Layer 2 of a small transformer language model trained on English Wikipedia (16 layers, counted from 0, width 128). Numbers have three digits each and are written without spaces.
A neuron adds its activation times its output weights to the MLP's output. To switch it off is to set its activation to zero at one token and run the rest of the model.

Output weights of the MLP neurons that the questions are about. A number n stands for (n - 500) times 0.00066.
n39: 559543656408469528226379237448721559665625655804692342360500447865574508405385436511417246613466300492493467619370487271444619504818523450419492322472315529480400389633353474309647453455663319258388504393640604530448316621479347621451546532337594758582512523323540359571419500515364649405455413478511297435545496763607399372352497511566536356551474520496575144355390400558653359565691
n73: 287596520321398297551531189592593543526574747462694559470523561783556517642432386161310304437399337361796617533369687364701426449485621416468610430630284569599806386466561439271459334476548634316521485569492580452661417625406404584584265461674452401651391290298682219413409717587632590411456640673418569562332665231674425496469493410519572446559520474549214318285582639541576111623492
n86: 485484626451514252249451439404411375530410402439325411611574345527352436730577591594577323523535601411460703512355414848527370545614612775649512480484695485537730542468593721532191349511321764723604431571411316488516542539257377419677282264580400417379492628418537455454401764496615398508319333392281442461643371405586492665538390524507512541662564471523756488477620229698569810437276
n95: 402518656420406583249362583494520517508386475514626616595444764349377461358431516486489307717483396252494610535266443311641483453493564492602517549601435474334375348567406597728475287585300668657532591458383571538649306345377353337490627596337537493371563400538234600585574643544426566490764641424524526328593563571322350529477305371440340556530466530324631296653557630553464432345486
n125: 452344691686334478508555636300696434569565455463409360507423371427317373546541424382316580609511423683437575561578379418111397578393391719421585464522504557289519669457553634584403576251663353542439636681588569639474626423540260667364737662522337536573610433335651525497638182479695557617416496488514583489462250493456475560312444621588366574531497435433581518305548488464485653522511
n140: 265500547496457291601154421544450539596485555375465207441523315702495591307584376277270496461701430325650744508613491514448265424557769548450673610379331508568456430630504456578716523174516584613549500347185500370433470424522464588401284304377646516728573428353547231366461188535373472520365764597523457419405247471399450699335380658654584504492675738564516568496597589635450239708488
n145: 570441832665529422975393607709548528298541522519620411492361473508656537325657420525377493483482507704370486308734551281677536448433452434602461398652425662568235448546581251661453565650545515531555377536408409342421369301497644504380351386671362616386358571488538566497458590601416500407458466426483824663571515525358430379659566579370429378476559450386677254525386358420581434522504
n173: 390550327614578339280343523534683199336540808457540245607468189534491249504488539697539508518421601574648471542682504517452413386666368443557436324477542443504607474559537433423668556680559497634450388553522467674484577571283678661348645232485577843407294545204580452526595576504554470312686830430569689401440798481563485508549480322518686593576438601661601402639388604519496484397573
n208: 554561616407587631470618113527465601407303484442585434336299739758568466596577528605512523439826320462455382526433198740643646609629458440309619545481451374441310316630360544755575412522728452300466486429644558496547648632273358524241681622439274357416492544512374620456742586591545552711500349650389472575324377632481504531456340496415484518418486596463448304593596480455492446523390
n217: 774458304380700469525651485405592388528393496419542681446493758441594625581508476698581431343533378350549732583422321517269563601361462560638504489343590633472500374373536415667583660612815577811583621269415221617477380607631340366526541543492512523828504603697496586489543478457647560382474450641489299399606472549314481688769646351415586556678529416393504382389382447489397469444675
n227: 478394500516300408443611425622376362533581347556273512681507212474575484404280221373456484537623555365518581667446125589447473424547461508408527438476564341463387638475570832945500709605391507496457278388477361361709516527525428508508391362430722508745414447441500509549836481474500647137345444447522475605523734535340469504716342616607492409493433471661451619657493656410437464613646
n230: 523674711500594472553496404496349425492530334516522600468482471337425460712564439593347488563531337596348422574698708558668442197478679425462596480480611351668369395390359496575669662387315700608488586457768451724593255454314652466508743430650640402623695542534636398391196753609370597585667239709534500293489636606452682663592497294415650632697407562350439562500686666649512285590441
n236: 493454449843470422629416446479582379696388642609590398674329488539440485496488461436430550330575597675370417519625455504519576386595624431430677351671413301416709701392536541704240291518430562504592553451489640293229435519374360373404588300205564511550528190521572730471537318603309496444415429461624492614303536603771631552638507606356279397453438395676425395357287272664516585702608
n251: 624445504601431564593735464475614462425437423644574456346522488355739374631532615387456448481750583668450352363446602277504593552634552529397573559353218471832458631536342688484402290383662710662351457442596655538750467657353492348246457394524471570631521546526676785605511318545834488408675657629675336496485446461544342573563642655404379463411810533354668369303437538461388345781370
n274: 467491366504450509730463549465647579273516411482439740540634555744446452176513508745424579373240623513344500448586406332665560728689566634363637687575817601650300438693399636653543394517617663716335412487436383366402472805516580649609301310700313820307129207552373278629434586492844401606711562505496418522517468413415461495320515723206509451673541537755305611410475335595544293422482
n297: 379365615574515430234347517617513552485419475580400395295494572488353503537535387575504372309682299371415565705385867484373683327383566398581520503437601545403507369634562657462466466454622427674637519426410582652623388477412424338566756579617284476503460430727407340549339581451596612594517496473513381609560255689419704688544390571506539401562405344510513507449370715332531385551476

Each question names a token from some text and the token that comes next. It shows the activations a of the neurons there, in the order above. A number n stands for (n - 500) times 0.0081.

Then comes g, the gradient of the next token's log-probability with respect to the MLP's output, scaled to length 1. A neuron's effect is roughly proportional to its activation times (output weights . g). A number n stands for (n - 500) times 0.00072.

"na", then " join"
a: 508502502509506566489487371477492505505500502486
g: 526624433423363527379494535643610602532578517617516615659522704522512494751702380669437638494424393534608788493575568658573419394498510567344633429473352561462546833623644436521611497533639621530693498589571596534770327626564270541331479647453266569336298549293368536365580713398241492615570397553265463522572252543508755502523213487452527547482666533700510432500611251457572529439526
Which neuron, switched off, raises the next token's probability most? n208

" October", then "."
a: 500508502525503492496497532500499453499474499500
g: 410615600433484512713468480606548443546573618437445431368199567595743320482562403335418580664648606242582496595418451601356457690647629484627518537401517614241545451465490620377476477478280445524304423637419424513279727525611467475527489474303711364515370401250662427708312523403511290492484310334376659630586499719533480494481392648463608324513426520473554606769316380362468287750509
Which neuron, switched off, lowers the next token's probability most? n230

"ult", then " |"
a: 498497492501822697494499555502495479487497504512
g: 458770440539526587597501567357359492348681412642437151458537614419710657424515651385284642667534224347445569487595597621674506601632642637646475322560546219647365356760522451530633438536680451473499480396386566322523387653333436623625527686362498466509510603408441341506456678476474300577504530397643577519649456133528458415473471467355475289555449690539552463764571542514392422390583
Which neuron, switched off, raises the next token's probability most? n125

" |", then " "
a: 500492500576497485501497504502510500497499497494
g: 404569612329191373538618522527562469490300450375553633562526457497428297553300706622559311442548351404369624484526533607548328642615593559560369459442547474431482483473565258828409389584585570510792568489514599402678304435586472730473614572268448543399373663441549494566674341547468662345612549451376499490686483605670648545575588338828513535225723435516276548548706512555649334572445
Which neuron, switched off, lowers the next token's probability most? n95

"e", then "===\n"
a: 506475506500500474495506441507490499485500506500
g: 480439426587443425485812825820519533549630348539314385351374613518548484390321463561536553337467358462589458421465664512564691696616478540710371359370532627566521733696704579539441545496486488545448633562385428358551632304786431483278524533295442426461536392622539400829378489665473407552626438207658357530554277251535470473546533680542628483463559431439533499546450345582476514346669
Which neuron, switched off, lowers the next token's probability most? n208

"s", then " him"
a: 561506494512498507490507496502503508500517504520
g: 717488671586392501448403272706883392553696624479554496737518686455248494453482555652516503872518369572548446414434317470255742469609487457644570525515467599629362742698712487456677441509565541494450481472434547333611580499549458401505396699384711443640704438503336693467531455643540599539509516693458683590383631512608533436495379439459550331557498527424578659630749585495290403406508
Which neuron, switched off, lowers the next token's probability most? n39

" he", then " was"
a: 502501500496500498495500569478461504974501496501
g: 589213322551333373865422555647487360552317533534424513532800469366284531489488446383405501475191509442665760625698463611555536328592407492604672545378701473397438603258432377303533403608413489610410236323753647540411704556649538387546510456395433393586461484414432548471535435598392513594473502591566681520459340801478500416597609448714350462449537496461592462367348505574586570459319
Which neuron, switched off, lowers the next token's probability most? n236

"–", then "31"
a: 498487483514493509507520501494490396512498746491
g: 539663354589625528428404688374376616348373265695642371278565649559449573485371645427445343486243448523305494417558280474464491381599295493546550684613572347644334412590682592468398689525728654469384480434557425565774614463304657593369622393644484663470623520522644613464402535503494540524761389502605663516410441717688422131300669550378401413400447514345650509432582503536470540546422
Which neuron, switched off, lowers the next token's probability most? n274

" did", then " list"
a: 660499515502519500371478491437510489500503383563
g: 490399653310676474477571694391320460290549602547245304557366457532301299510280611540611528321763263402335495591518508540402244404597575598628491483512626445375539484161211498514589319465637430480319445628433674378603267393503481493626578331217483531458374347469545552478299454414391349442422644538468377454344333464453585726716329424470459581508627537472565579477560594619435472413525
Which neuron, switched off, lowers the next token's probability most? n145

"to", then " P"
a: 512500499501496482495498549482507497500493500499
g: 530356585453579700420795303434265216475536519581468798434488595467441559570326657759420477360516455703478536622708471373383273552500434649318522404438421374538374476755418278637375434553449710610575536481371570660635483509372618602643575582657561533595434691465634540447710646553461681551578491688428500517293413598519774553685451443464418642559771508345561537648329577490413541560510
Which neuron, switched off, lowers the next token's probability most? n208

" do", then "es"
a: 520569515493501498497491513493496489485518501502
g: 415602199451271454492472636717450686607471337365475429440556513399734441610399561694362622690623663642641552558406500275433632648578580339350558533473325498356341433638541367464601487630691437635518428511541761613470487370491586452422703383450339576379749455535558352568719449546425694381531580537667341685541656322479421423568569545337692424381385521636572654417799490684431364630530
Which neuron, switched off, lowers the next token's probability most? n251

"man", then "ces"
a: 504502500513503497475500515502496497405500518509
g: 527333440286400580155437564468373298640656392473405514593415593407413511497307359567611650563746348482388630625534736506458382417434612542341361209546462756450725647513609487572452479479350238525337438332298366482500513587482583564706351533337563662464750473447476450629448486613567546338358500574529617572607485482672533556691474461504562462749540173492418591667611425474727446477614
Which neuron, switched off, lowers the next token's probability most? n145

"op", then "\""
a: 500482508500506502488525436495525505514496494503
g: 557501382470395599570608670575533453483413625180460500543448531470509491381263425720459465475561501398721663308632372476462258662584237349414530645524439484475249401380457724393607463434341389491537398527839542592336490573563537421606547684719426730524588466477566400450286534339439635330389524513542536600360276406440440616679460725384594508702489520853311653427634521501536401450580
Which neuron, switched off, lowers the next token's probability most? n208

"re", then " are"
a: 512480501510491504501497444509503516502176499495
g: 559701563375617597573473574338241677444622441748793320540357515639607537607565603582585461554366552283368297389524423462233601611409416684487546587513327372284384325500446458569551503334439457527388345702489460576494598392513134478376523518535342421647557517686565473725640464237417415622368557535353490624675436545438502332543555537335467745575726589691533537576532415627591582428650
Which neuron, switched off, lowers the next token's probability most? n251

"ot", then " his"
a: 487498486500500522512534566503495505500510500494
g: 318423494563394473458405590492171437622409675533660518535558432465634363451545728487458463387384508534556496430507703522588401553423546460376459290570516718599536644718430634435433634557512671572447751574428452680516583490311555364551481265577503646481320590467461432408621495449544403332435570352849610375583504305426436755583652418327951669479439417213504668275559455390481524507554
Which neuron, switched off, raises the next token's probability most? n208

" offic", then "er"
a: 495416499474536556504469500464522470371536495506
g: 613536512662393415684566530576499528275485479603538517485489333584534340463278644628636453224442365389358561547383493395450335491707471354600571515763384453388554706510428568508317473420545311632464466291497515417619628528624485620793775366554280543583548331536637640443527321266363385484367427402574538604503525399336518296358667739587466475193444426564339337633612373742568422553492
Which neuron, switched off, raises the next token's probability most? n236

" p", then "aid"
a: 499528507511511491510623504469516530498497502515
g: 389592719689478290457708477346418462570546460545477497457518410551572481548714428482617497613386403335822403470481551608599476517518597450650515667527572266497539342658463519374495601521273417552507696634571631339543471513545570593274509458509326650494330730526610439711389584525584436573490175560217538576721540131476657480376463510705461470462664603460641581173654636574552423326486
Which neuron, switched off, lowers the next token's probability most? n217

"ed", then " during"
a: 495504498492504479491501494459512498492496499515
g: 337476405510423539616405589596438492509333557491634570429430321700626556555433446420638454665576571667467314507522647534483491585575409354341451424550373598507695372419524372646477611409158486731617570452590498606359620672291226449609507556313493455549490483367391620609515402659449686402450686286629546756640726406599491265490403629787564458383592564318625460858471396436698538642492
Which neuron, switched off, lowers the next token's probability most? n217

" be", then "h"
a: 500508496534512507498453493496502500487481497502
g: 660632345769436487362490391534396533524277459562480431467736646662605563303526525218354210498604646507324349505299231585313436587549448427319490610407263669524350529467330621476547447430556452461474412654472417296453482582362555594376318352521592439586472517499688526330516669424662408482321340582421389732496510443504559223397497551412648834529611461460488508469431327293636418426482
Which neuron, switched off, lowers the next token's probability most? n173

"ar", then " and"
a: 503498513483502499487532521500476512501470505505
g: 384301566533636417562529581474721249700515453678680581428473568616527568516430514502628674447381374298681619662844282580599583550610498310361576555442548591275613492560380386624597464338546489424483523623513497427425610442525448589357428643547563690558469809617433507801611558467375252736626323353391427471437320536556462246469483389456630538395510510401249609549511656426543369392739
Which neuron, switched off, lowers the next token's probability most? n251

"1", then ":"
a: 505498501498582490492490501500568499496499500498
g: 540640654548453262642547810607544325631377295648637424758342509361613474408443482659527471728370458510481278538461551413546649409528603464465246576295733484424588582647645638441504490576515381466470507335441404467453694659626444478431644695874438644655459259595535605495696519641482430564480557449570545460564497367778347613456400588606555672396505474451301438685597528464775502461472
Which neuron, switched off, lowers the next token's probability most? n125

" E", then "ug"
a: 498490441477500499493498508488502502499495508498
g: 483322571497482525458489586547456530281625594601524317260558394669489494437561448445584433699401567379442427547543585332359378664323531547665562490376500569734549456624520557622580569473452481320651439190528465475480505281386227430600511582315749403572361373626309412417300563540598372619513387413272571576537419269696369841550341687587491572454384286667482618723337574531644559307410
Which neuron, switched off, raises the next token's probability most? n86

"30", then " p"
a: 501500490501542491484500507500524410494494500498
g: 586201446642481600430594444487516545295418599668703294478578523458503571456607559508305708558710553647602601626519586375608093541414533355465464750345355432466323305602485363487300344607611386343300731596569526542421284317521431375486467525600420352557452304587530518360495398309526378644664358475401507793606576457676600368426346398644546520485422576525549365659503514623469628621619
Which neuron, switched off, raises the next token's probability most? n227

" The", then "re"
a: 501499500496502536495509484498498496525488497509
g: 678437520511800471497425619465372572701647435492661546472287618414556415475495539594557502487365601569489285543588458469556577391256454685675389466561454562550431666445567602408489613664616458447446023398626407528439555471671614357552228701674403447435594744456721590340389415547423632663683484444452378683251556586348358474470596550303517348542479597507587502394570479238272628468381
Which neuron, switched off, raises the next token's probability most? n140

" |", then " Time"
a: 509478500543504489490494506498502499494494499491
g: 561253388362646342536452409510333492275457329492629329424219543325583450535895371350827739611522596603516333440459538427519521492517524391364515404543692620624257502437446453385502586447474721432748315483576611632359616516442585245496407656591665329503504266302670461718331487604567307336536280475366601538598541514531423527469489501610612596450630450465444549528510448449394513559518
Which neuron, switched off, raises the next token's probability most? n95

"ov", then "a"
a: 537506571498492494497481502496508452501500495488
g: 526644488525534468664543499624370503622431344486444516602413461477545400369484442417540584305415355476553685461598560590433681756293610406777422446594566431601545704782723582440482537358300536539508444246471401445524694632675475512345514720541409298826563485636534383417412529828569524532479331589607361559198519505371366687507551494649380353394498647321617443545709414520527696555304
Which neuron, switched off, raises the next token's probability most? n39